Layer 4 of a small transformer language model trained on English Wikipedia (10 layers, counted from 0, width 96). Numbers have three digits each and are written without spaces.
A neuron adds its activation times its output weights to the MLP's output. To switch it off is to set its activation to zero at one token and run the rest of the model.
A neuron's activation on a vector x is SiLU(gate . x) times (in . x), where the dot is the dot product.

Input weights of the MLP neurons that the questions are about. A number n stands for (n - 500) times 0.00085.
n73 gate: 280383458319483249496404297353592592400626635592172414513696343677792308479710662640400456384676653252441366549500543573413784419656624634461530543449455525807625391537395492267633584396574462534462149365700720466348357429381500466735513288602306666539521584607332325543404474436406457698
n78 gate: 539602411414373469527487464521540415385487479464518709145398660614418623491522283358643693445448534583805443542354540539571818444571461393400351504146481457406254323343513267758583402614584383509509474277541522612362337691365595573613641293625509600518458846052294442611432433223470531330
n81 gate: 504738516500435564427331452670733371273517533595823643267380684598428562563448399258555758588477386601496436504153632588543618517581412677395428568294378429552442560428811333533356803500462370558471581442325558450500636364322571558700652659446309676359721665208403234466578297408605589491
n86 gate: 512527616513353444780778481563552514160253572472576491625682418203570504564472368364680591279454349381264380438495565450728685468575377392279514426525613546674464725286401436286279283732565706387351161622319600441292444751368272748567900553468597541622602541359426631551384170518381616387
n103 gate: 500299757728509541391285861302725527505386456514890675378559336405721343433596591522680711500570448343593365375682464585482416500543504601581351127604496407505509226658730576265361417504364419403769432310756726624522632382408362425514798522678568469345644487440495683354722518611308545597
n120 gate: 488255700341416297574464533383608626528495612892628436532607306353594580386547504789500603562321434655595220623361384545324573622631505889637601667323412305290447556448734125651742561433273413680478269397623563473766634642542591643476607310572330277639487692526312574468420556259477321289
n130 gate: 425468646403582678541844462381715691515489442613496445507661685600681600742519548413593441385490656584551470560448582485373476588521416493798471548439506260211636571399507747450448643604556346587536429609527290373623645561387402723443507614500289540332525702557456451507539523715632404409
n156 gate: 387447429744597243537451458147551449541565665235382414628574127367806589582468559482895825419442377591365486835435482378353670243356622460614409634681620311495717486548482450474687388557772523545665468352571648312531408527668365589613660531477358459588394727727495551685381556315482399374
n163 gate: 504693461182658527468575463367486509372234553551365545269390527646532364451518288232369602665110356752327423668363263540409702464560487743243554642271366589795496353371402585570410667469696406416597669376416260642416482386653554632570562561433505388564902421344464399738531523563289486732
n174 gate: 348556556268380475708560208613504458542525403395368680372487427463511452410521599524730515449519528344354624575462525500384627671665435637845533379443673687479732249488395341751845319612404316520548699722645577423743525368445447689258612484488591582726679568468459404550528534471333293681
n177 gate: 620491745572233336454280607199754698633582664629551702573596348536633250635197421643395767636447530617544477768408418576660643393565496301410410774334484496265456596886571571548527505649409594416469386691790344651513322518556397390342509727455591635491583597890319573619609440540451559431
n182 gate: 547622449703551452325430485410593466300792274569490447374368566466819519471402354429706495580233509620481597615461078576281509457509500232495221563394803590662444695349557552728577559561816280363519461292376557434547485687554433467698819886429413447461635721638910608617314564576366669184
n222 gate: 530291405866585254742505199706390316776633419425485500456564856711718301573406558572527610500389519510174745729371530611732541452626679395339515791338504481604566634440227302302539465382623660567596534280566409543452451405325606490575395401717710393386769819739725649312571360795737637490
n252 gate: 336513458634487552557466358411195557465461564562625754023566662400767538934434540351786561531418617552653487492360491569352669568756521395358474260273440590615290333684513470693487310508338453475500513402616623402334626479447355243233559634513344590592550327570362504382554721504509539597
n73 in: 416374434539592366496533195619259616419384593492386485580461556370524478417697377462659496492614529424455366504311822315492479572605327359572439611391706519291467608514429519526534465426661598463630331455504436425567124408621477448359708412489683477515504727259211423346644356387311584605
n78 in: 566312389285232508324658597678524436480524481472349378349452469317383535610717478695386537681410489524597254523444313488448566383523390450579358480475317570524588725545663707198291524692636697620686588605267422644776536450386582427577550401473516492488584423462789436248661496594484663630
n81 in: 351466561397226223444611532377464600313440577708565563421524655626461275508480623562471478287607436543415729470428785508488474531631430496547268409518517585424485341563334438393649335287460500631723405380459573284739365370452461515759600572617484332552329431914543652603591520613442701512
n86 in: 575558442715574513814674430513435457349397579604592377406280492599530455415448429286667584615666213508240637687384646500870385352675525188559453530390638853396339491439600454719530548306440449705383774504381425638697449599544412292680566467601445339396331205443487470444376513403428603443
n103 in: 420606460521617504675397488515527369588511574730449553383561608401497434474600583399560567708627616609459421633596721567256539657647721728639734390608516500227309466632578504602466431452614620796733462459558496633678352463214452644426540526519334346347434622735360542469317589485653496365
n120 in: 311681379424332366610476517540504636435615445286333303691418628557601292424521411568508417214614640560464451593267467356292745568411380393508375602388525672422433598324667731535540384328418480520294683706584345381520667649401284603617303437392690231377527634419318397598430301340636407467
n130 in: 565407224458665329362568432612542556522687540436435390311425361474444421496237548507479413646376482574416289631433597456601645423348408554574725765558542620862496373511710398507411455249459673584391742460622529547347284496754529489629388425449441632597518486642393365545561553383434552458
n156 in: 428521634314221374243693367635403575278552369465727564396491759634423450436412389330424346379661807517580388516522808551491544735590398593423466209306515781298425552504677751433392694646391509403399413652754699534479444266394696445478471488428668650531692576401496482300513284500560565231
n163 in: 550599606595429582545342467472247397718504604628542298594562468504369508338467564504455466661644500492500549434619410500599674677500468603346659434612340496587366380481428255374553305496397274280815680248160568428240295472725669377621377476629447274533681627551504240331547288363427488317
n174 in: 346581346609758542521646590341445385433580410343392206483712187362582383604258738401616590309386616471500262504386471686534543483552607520616671239700281566542780542516492364476746624569656284443418294553590434475693324524838376427500638597446387508665669329592483428399456504430393638457
n177 in: 550334393408382611372417513492259508265582644512613293549372588238587294670591361404439534631530119569536737519479553508701291476679395568476337537478425717579500393307524508701626442484685383464476525504500424388464159405483713520286500673464496549508370464641692492792737483431597802379
n182 in: 426581406653568256558766514543523536487402491419527461363437478451405573272581488304311372234392411684509359471281922666469521792681570552390813380524435609419710428742318256385491599462482596240336567760536881673574718551685509410418294513313385452353551367648421370406423667648635478410
n222 in: 538492441312437579279492760333357549460465534607522101478465556465590771647407492453386361323655626517650321279540636578553407638662677496626574526380511711447377513624697487766779518415522539350692474539473766269170742729419582628388373323289260634540656470333552735328399643396452509353
n252 in: 503624590338593717664582543583351441422418470343631431581668253241548642492567351397568565444657507527417369555668946588321421580625408741592454348433544397119451500456394511522704453481582573481632465485591542307474488504366287865401590496595431466430400609489327512543440457466695469413

Output weights of the MLP neurons that the questions are about. A number n stands for (n - 500) times 0.00081.
n73: 399290606428170461456294573508532621499542692480465213357628450591472562614635529563672531436312495472300564434416476319333450435720483684378662476557559781533236519330451559448666748482504583475734357457558592510503470434591627444566610689491366451722344706527487617525683557629660646325
n78: 320551519576835699464284418406589592514502535628607688352699436414720686713665347583649397277649349316677567635668470430444516601343340448608298508636645227350655663723573496437489577664543518486763361402606350292362315622359493268454462369526531410484463439173573532580535626584505370526
n81: 439367374421867502540433330678492763512502350352537308561599671358527880653475765500525611558392500592510375370535173578479556454590502259436793359600533484544550493590601467580508637974610446481424619512585520502420733578512563600364299478337385541537415465346588437532410308394521536584
n86: 697721539397724344441547302406278408564575813285449509621681497422665451421380573709712294599362413586538573407382545441679462659476872444619368501283695290436627350322531639684339565420540756423485456857376611377283554404608611954253434466459546473332575493493541630485624549476463329613
n103: 565615399418395578153509778423498341289540324413498428689355472694457455589368443492509477554322306387418628620415512685510521367496417498512569714367362538533495411529455477538548512320648318499607452792532654421427581300656334620510391456204804754396297210570473511489303650584463711496
n120: 332617502378471584443351480507556819463304546443573654236519379261580444525517507686800486314556464540731232759621685370447341448353436396746369329520385282147795574578661657474439462660353445492755450497516558387631529445649352643558570404884583430403595440131516448460569488620500495538
n130: 667478253675688596242450470561523569393488367331528574479481387646376351257491842480510518260304455568420284641455370503349591510453523574548349635296661501416670475777488326489470560540577574617368413410765471430434417423463671545557715441608501501460511507634532538531464622551451392369
n156: 404204680378635590579656432186515593438658392283628492460624524575511529508494679699551483486474198380342365583685396358323501604531530449574249337337629442413280654712177606432347735612595500365569507430591538387489479565372380596452663319397705394601614495610424672445592616596648362454
n163: 332481571537482432519490628488337346578636705504441499367392515448347480680628216617165386537619439626721686634407591598330529473676587614507521428223334382877687417279657457314606724358662432416427567605692491634573506421453507587614677367421468637470588781486393310535831607240478605456
n174: 705540528660328490382516662633598556459461666573534507536606586427402504419368805410248559434274520155298428733434583364631738451475394564282549419715268525592429516325357471520683542550752609481502502669321527447514546658562584442582372664480325638196647178498619864412522148523375520261
n177: 429486744484633433546467446571663684733580366592733586377527524520579705594879276605380616698312677559572456552632557626340470406582533469507401418508485396624530458436349505823416451238651423483542665444585407971520205466505564361573481527617521519666445396457355523448795670326591521484
n182: 378687280512418652554567596203669394363596316352724369431590778528501496471445527587696504312543539450543444482631674575494586707446500592508881284444652249335511412472693730807114658579601475687375688442385664745384276458367411720642600470697591531349619351508494481281465541426662367684
n222: 459665671508558587544605273441769550486386496528615539597628436413525783433445461661686515338399355195545402407587627554358383451538309379707422259350928663441194680401419504723663234669504649288504445512462656411221478311459551580581408474378465452534395350443772683380428408551641513733
n252: 734453528594418432598422398415495582568591630621320504386247702469568653684478255275413420536290477324537591399441321772456764514492429363660263683707701421768415413299335586627456503374672483455417250463547531512378524634526470244519490557354503517408406489563457372271294657858498645372

Each question names a token from some text and the token that comes next. It shows the vector x that enters the MLP there. A number n stands for (n - 500) times 0.011.

Then comes g, the gradient of the next token's log-probability with respect to the MLP's output, scaled to length 1. A neuron's effect is roughly proportional to its activation times (output weights . g). A number n stands for (n - 500) times 0.00083.

"er", then "ation"
x: 537489426503509471542581385600561485456518448502626360256357560439400578452516499395356516539603472639760321510407502714560389603536446369369544415337375423470444377472481490616428556602312488440569583417584501386632544425503508445557607457550492546485447501601556384551512519498406508395
g: 373706611683519398410735258405688481452443693776488586367463567532510540548740568444598595605566532299554415497517501580354517556346379730642430561302593426580566299360366439519285423431429678371324436656652331418299465464330316585589447508591357384251474543507576462377662512553548438722
Which neuron, switched off, lowers the next token's probability most? n78

"ative", then " "
x: 595331574592587375475574477577440487515470499510235487472477655350336486357613472372499620601511733560569551458477446407645472473479361452626440446695470509513543630512523584509523452535476552525526465494364456607564531568429428437489508492520380610428297488421399587641510355498455534419
g: 277476440595488380514298381411703530371434653567376545560560300451551366422474522553604319255524371471665494753446323461417613471596687666748434530491505442338738595527578721373436506590537510419519552543587587648550530606495515392401120577691600737580503513392666543669762505368578662515
Which neuron, switched off, raises the next token's probability most? n252

"e", then "'s"
x: 570456682510502457465517518666258670598553528527347442371587549435416511412526480572356623504434498403479690417461444617638423505630301441512406580518453584447493412529557462581574498543547497538390536603577406644432613560630615336601553435473545607470523373434438426272481623450585550539
g: 495498286487584310407447633530690494437540543512720469434537391450466396615600313509493509477662635543677704501511451676428404525494293558634482448412492659491853286321490421292490487559531599502728497430579279555522397392555449225507550512388307496359439521429444606599511041591616528263
Which neuron, switched off, lowers the next token's probability most? n86

" J", then "ac"
x: 548385414449626524431354495456549357533389417610360468495679479551432487489615509544536451556505476346529348519488282543501413463549417406487525553760271555494383526548416543516532436509561447441394485350489495514454505499399404618505436389478515594507438350448545442484494463557584469537
g: 665304560357492740289595386524316475444566521690415453481190356629357377443437547544569491621537481735587573446496543521378305462396376458171342422521485451387540444378570285535392612122723681650454377764486445495477501323513426512532502381489671473470623469533684316542565595415550580532
Which neuron, switched off, raises the next token's probability most? n81

"ng", then "est"
x: 516532594516494633373551448592521387373485449463615489461709567458380441459478450432348698452543538493525487459394646521600387493705467409505356638599384537472468625434532562407555440506561406587473401353425442363449521437468460430498433492340363557407361489515408362506411522669580632760
g: 425575454457640507467574585465602565610387305263518388628651338659529416484505548743691559621523381428662455352400436405353448540432544564738357288412581348498420737635684471440492448622340367618411436335499352482217555556487389669371429263542471627610423407334214446663450604433422440780
Which neuron, switched off, lowers the next token's probability most? n81

"ough", then "t"
x: 512494412486532479378489540512500467339618645559455512637402421528348483496402451452403540645447377601596395456511644552525321464596634452505619382497489460591520523461476385585760449445640392531530346480698341388802578559433390597407602537463430618443569478546538522415587645623517544228
g: 420583413475452702569532479465493662410470538355403516827360580504423316375534655657540389311601406598659541298705782569418182558678464549463288323483471424504350524460388572594445516383550570533594434521635726238520488577384557732452557574627387614385376587593441315538686305506463505733
Which neuron, switched off, lowers the next token's probability most? n182

"c", then "ra"
x: 552577433399536441456560671565575435549599517469270536516380482466424557551452580469557457630379649515553437381557572527507329564386488363485545528497342538563548418558572519518497358541615513432515515550351464580556483506690547519746422417535427382544476572457427444329315562562643313626
g: 570464523432690572360458730448547361666539591568453526649487620632433738589676522649396500545521394343729534392320714690592415538467753418429647504622343621388478406560591597335423684435481635519408421291273513380644832545496511571477282440675326531477389458396566421697518282448362372403
Which neuron, switched off, raises the next token's probability most? n177

"'", then "ik"
x: 548511368425584610422542353439604401441568451445494601510584260401455556357432539659484537490501599594552524488549422589635464522581565397465549495401403473417520628358504338565525359506615454434558336529357609488731642549677544433523457592566435546590449293541403411412523382482453307486
g: 587534455421615471374675606395529743627453317491575545479543430565474581485366520430427658471454539303592689576719386629705661575429442395310590437393456485523472545633584529523289536351419504447574301712564409456322482516320367572295281490290429633447648478716441404241700544300606501866
Which neuron, switched off, lowers the next token's probability most? n120

".", then " B"
x: 550556451536403537521506483513507369510546483395497370477458403268262374536441527510505464558374496560440633484453415497608450405350469498529454432458340370709288569382407563511588475420459522513522461521598450509446464433506434370578550566519435663474685429380433542429518470445512440555
g: 499574516643531487487494281583732477495533351402556558403735597548702473495517601400527428510576522293405399625600484486536707570652486627315432504503599523431407559647429078520436515723440306414583540326414384455450483127466537321652530554351636505678570587431310602312330589818502502503
Which neuron, switched off, raises the next token's probability most? n163

"y", then "ing"
x: 529468493521683605358430439451276546614467561359508664594539531504528586402584451426401403533446474403610509442629474561271329580452580503313344558461543594630434480473502546564497502509572459444631646475570619397416523657453541439219530615459539593519550599490312501448441398493522360659
g: 458688586518562452329462443359635559355473346474804573402503690299549494475566382295526650456566651513603511687530376501502502407452484537767536460528534165460519379428307488658406689245443281399498544275567309391353622205545416313261564582377440465470326383404480457434629521584447560594
Which neuron, switched off, lowers the next token's probability most? n252

" m", then "ood"
x: 586535585515540578466352481475452555620495458455525360430634410517489404440508607534558564603474571486474600453509488554350306521462446407581630528544298451335496521469552497439428426386395666420559481603535479518648417434370431565319491606531531632584400486442524617616449584527549607762
g: 390525347462500697377422352439827568459521480461684626468526595530472412530531573625431691573551445494677662427417442752548623668663701554338613462612449523469561292627553553431625307211518394441502285222257515554442434556527271626608311464502435536302369638542476327286443520322344492523
Which neuron, switched off, lowers the next token's probability most? n103

"up", then "'"
x: 580551387438554319410554383397541344405497530445403521650480488592376467345364547627393626428540527381578457476494483697579409459587492346422550595374449477415465523332522484397398459401560466384468448416521374607597601446233499430540391455450401466453540469565369511587574441536557495685
g: 505503407450520723458431765616600381491570552606310338520640623551421404489537260181538498522466450584461664399520339783339424340544662569410407719633492122610499556357565645570486697575615446521589637612576480549506611436541564357622411496498578343324380338605624380367625511605316287466
Which neuron, switched off, lowers the next token's probability most? n222

"ent", then " in"
x: 478444576434495348367559447385547573413318484661387393256692558617318514526456617425410424579502660536552363419482509489587486504559428493585520436586409479550606310581525618479547492447597590628505441648518343457688568639468501460559619424488403501507464485506486555407487463429391494667
g: 431438443582590635552463483466421801601502384627290288539382604359592628502617380468621659418353480519650239458629213537320559631522412312381576383366502625494600506457769488246595774549514559659656662521452542353424500573493506492637445486281527629722452512438657529373517682392419681331
Which neuron, switched off, raises the next token's probability most? n81

"t", then "u"
x: 555558321588588484435559421517554540534449565258466418495618542483504337493606518416391458474553584456508451405438488480331531603429548372622414446542436533497528449607467543377557504547457367463510519639448668409531480404579592460381437527691517620157443423511371398656489429525544531740
g: 457472414485581483613305516430444472546521469471391673624681672350635326161462665741451460553487541503515558378419461363360464434646549430515671508559553398643426635576590421622467245643517309513422501241232534439413401455581389445386442581498570308600493346188584864521319558428613519701
Which neuron, switched off, lowers the next token's probability most? n222

" le", then "ar"
x: 522485528484488666342584405467415528581516539377360314616525683406404395369531633428498548453453452459640645425466485530469430463430528476386439485703428475524305478440435550660433423522429481444523424482719338407516524664567568582597587485494438569376311527467493484606463509500614707522
g: 526551452463636597387578434364736281478438531511451340433711396580497321625480421495586664639415443238479455435618491561373505501421758388604596486353485415691393548519307452419409679366471764539654618618671490602625342565482295703269385622418574354590533599444611587556271328567781573681
Which neuron, switched off, lowers the next token's probability most? n156

" att", then "em"
x: 562513569502548503457333567516422541483622345372344405472606500606452477501553518603506404627565531456481507501514688509298247460529594481399462465621349492558638536570365419514350419519362466442467517475577548570526583500411426569607355444670555777423426499465535591484400435519673480508
g: 455665576562408565713375602402272722538524590289640544545386227403456630493502504588606540549545270366471615447423379759588436491586322533625426675409530316614481471698746819557469347659590552685451526722568553385617418559594467477428649506336466759369458425511619437378605276383478502528
Which neuron, switched off, lowers the next token's probability most? n73

"2", then " as"
x: 487699618503474501519539537586363395544459494523472364337408575445300431549557370469458430566530536541492566476552626495475604389498401412415665478676511515664551453315630442523549476406407382430423626466538500645597387488612554575487528505392463540579679355464389273518468429597452402550
g: 534501436495619624538656437492603400538595397471461505314484465397422411480466368588489249263216449498375658424507440335690197319584555368644536332614525535449560477447351496672789615462655725612486546705566572252426586484565442549487439640359568480478602453490525482522893719485740522384
Which neuron, switched off, lowers the next token's probability most? n163

" l", then "ang"
x: 516439452396594588454373547537485436499520374504554519600577501601490493447518645419470537516517446533582547508521381531696419604473477529460604365698377429529430503421413671625391522522383429453509309627726430549462462643365420679483468534585450590473333599416497581433443683549639497504
g: 550677496457652627570494589786394520537366287479485570466401420505529331336706573704398642440511702681477494450456415555356545355484619623539520566388422486553612532400635529348341512576380378397392524149516600484620624709529387521379674444310580622554405578493503516796672883287550473582
Which neuron, switched off, raises the next token's probability most? n130

"rib", then "e"
x: 506528607474449598282441555476550181524409456305343676404433478576448518440510494700538422518557382402529518474649357584644354495338536500593423607398442550603542617547630509465560485559410630476460477460727571521274601602478504465431337505530557439545378512515472560417575538473360747560
g: 501358578551652536480536523518473530393124287473752376391483397567526530366492515423593500595395532478667650617377656669564520387358641374489290577546564546360439523365378336181246700327655492579399341373505433569518592669304502605583482519579399279370759512469518551456550284654469576672
Which neuron, switched off, lowers the next token's probability most? n103

"ical", then "ly"
x: 516524702571410580561624591493545383580353569602520628446563432416253533403451547375417541453438591597488378476481462540645376550523561421591551673689384559399542583541546650359539543465432652441532491548552617587640430563577424455309577535642476422506412610577438447497554530609515605561
g: 361645562450385443554585617485534578491252545612589592668668279563709413452301310413597336532509438485375395527732506412433832615565468453589867499351472537764475408524507474243799685317425377394545412488328532434475467705504688403651501534579454486460555542387572354468567515488325524546
Which neuron, switched off, lowers the next token's probability most? n177

"D", then " from"
x: 571514252423580491631562584397544395633423450449358469538562421488550557536565535537494477513519474465602593394363261575522562354306502381511416726725454451547568410509480545564639397498515441504359437561603460591581575530532442547429562345494421554572471413537393421632534417393540454559
g: 564376614672540548420466436369572719518481264320495571363425558515371416409267385403362432559340289502507610589643550333547353527573490599346543432411527558536743454322511359232544660204455517584453579407315521704321508641656226286592444636420430608366437554488466524637251445385341640492
Which neuron, switched off, lowers the next token's probability most? n156

"ment", then " ("
x: 537495470565596456511428410531482425580400497669377404577498667541268412453461502377389470686478717606435500559546562463493473526483397406616573588479316525626606529525574501548414460517566475564453564490575404468617437678541410565569401549468414625613575594474428517317507641487418514485
g: 582733448790565507539533635613463617605454296377223514479420461606628716630675408493593630479510485389385439564522343652424524662515610617409466366296493495694322642361729379496380423331466537524611590552481437396525462574521384604412392213547514535672619707437647692484741780427464379363
Which neuron, switched off, lowers the next token's probability most? n163

"l", then "ob"
x: 520426464492598470421618390457634699407559514407296595468460484452497472473505529543455631621436386536621553559541380545468505492385517461421557496475431624268391524461358402629458483502459473463387417582771330539540460526281399548505657454507677562509382429525540330423409673492661457730
g: 421562457562591324501516350620577471414467460632587518704371405519464470266371595443521522330328295433637683442730482365399224338381391544368474571511546575424480327445858495499388573726541473544369537489539407470580376639480468597284609675270435450636247369553736525776480341511525650564
Which neuron, switched off, lowers the next token's probability most? n163

"==", then "G"
x: 516592393459433428511636331523466216626558565532504399401652522490461379394524641670516455343473420659470468406460592420644327531526398634420468511696404546548519608502633522391523434598614524609470519512592500537623489463545484498466464548436518613558583544484338278615446550618583436398
g: 444472515392580519369582539462232452613595511553587419455284561744492672529574444520527721524566303600621460509415304540340314450520497530304521332518486692430560192434752527477492465573441507680544499536354487656347428407474470589443623354288282599118461500561732488551263666482568687366
Which neuron, switched off, raises the next token's probability most? n174

"e", then "ograph"
x: 509492732394528502434576377615512687510462554421322616425695392300463571409373448518493666439370458457482466472479431674473321422489505445475346496537476542378474413552450527620475607540613637541431597563697487611504607522447402403396733505378623542466388464472493400399515555548620500653
g: 429296454577514431614389742460514662478474436655698467675495550476445377522485464506497426562400755677393520600653503379635373343525398648683361431596599338359586463575339348507757608667479400556611511379476383673571358244680444440521380441482532526545454425182742460265425396364558740698
Which neuron, switched off, raises the next token's probability most? n177

"ik", then " l"
x: 531473181398511425408501485556539540614385449504614551624436410531336479624453647497369595400599536519518343345632532619584485529570489391468537649603413523602497495493559517515590444421560582542463279487397509547425484524588472471455467537346516499473378298473519437635551417496569424553
g: 472463591617520673580465715594280355542545628739593106345329388375365419381354334471395346576486461503379496396477583479356331612362409601472572617534498636524829471477352200577449457371409448436562688532687535624337575417693556389522456681490344522360383530500469471488210491441429461469
Which neuron, switched off, raises the next token's probability most? n156

"g", then "is"
x: 528591570430500669630441444533657481408488590368442553517428396699436359450460451516483548391492357599775549351360571497540430458564522464437366581517372548450450539434568618728442410478336387514343563508481531462501475534438343568552360468357409517433454563434600361352375555471589435569
g: 430580594434298566609490573308545509417599529475663563397323471464734717480493477565654596639487646608475484522313405381438661341357595466609425611519584333588513503660433497563321219693267247495559736713621640339708690399707614534359505316670556406624679523439465454409464663344489508525
Which neuron, switched off, raises the next token's probability most? n120

" ex", then "amp"
x: 514494440450576479613453582673305302647488326517343331552542350405436483232541497438523390537543491370489353411526484533417182524494506496645511570470405461544446572513418568543565504570390357535585451444541523620482553480418380595556743448514561568593572553433473535504470615434650555601
g: 428595458585251638569698515524716602341454635666753371433551558582540626504539497377628362614454551572278445793640634826409542657463352452545692584617412702493460519563587699509538503364469332368487398487595537483541361549612485542456436621445502422277390525284545749705329607421735494575
Which neuron, switched off, lowers the next token's probability most? n174

"'", then "The"
x: 536462327448595653303470361507464467322561536454411344371618321433451521329331589545479498504442487616515568555420405444627430631495635368518480378492405585574405545433483507602505451475691409331537447490506558441591471467524549505417354616545542690597587388544459453523418292599402414581
g: 355548604410408189405573655466489573489838363371620444434715543453389540465410523459528538518446247491469457557457314361425507684390518614596048393547438456607476321354602559616538405383413434543733452569571596540562379495527727457528693671475432644321572706399354606312680488498528373448
Which neuron, switched off, lowers the next token's probability most? n174

"k", then "y"
x: 522567292550533510616553464435597650621581449386511477729494350611444469611630608489439556374542527462610518362573719475539505558469595201592550553681448588505453505569253567530719453471681502653475535505509518421467495436626574517268480464412539502421498377476436507473451516458521490498
g: 521421436543497427568691485443439639551448293479757374547626327582270383359617455751407568374567431426657555591506674411639344685670508587293369421483522347581410253279424413448586515671603601460467400463502357719557536686441256450303534518448433587702458499566753690490642493257357463434
Which neuron, switched off, lowers the next token's probability most? n174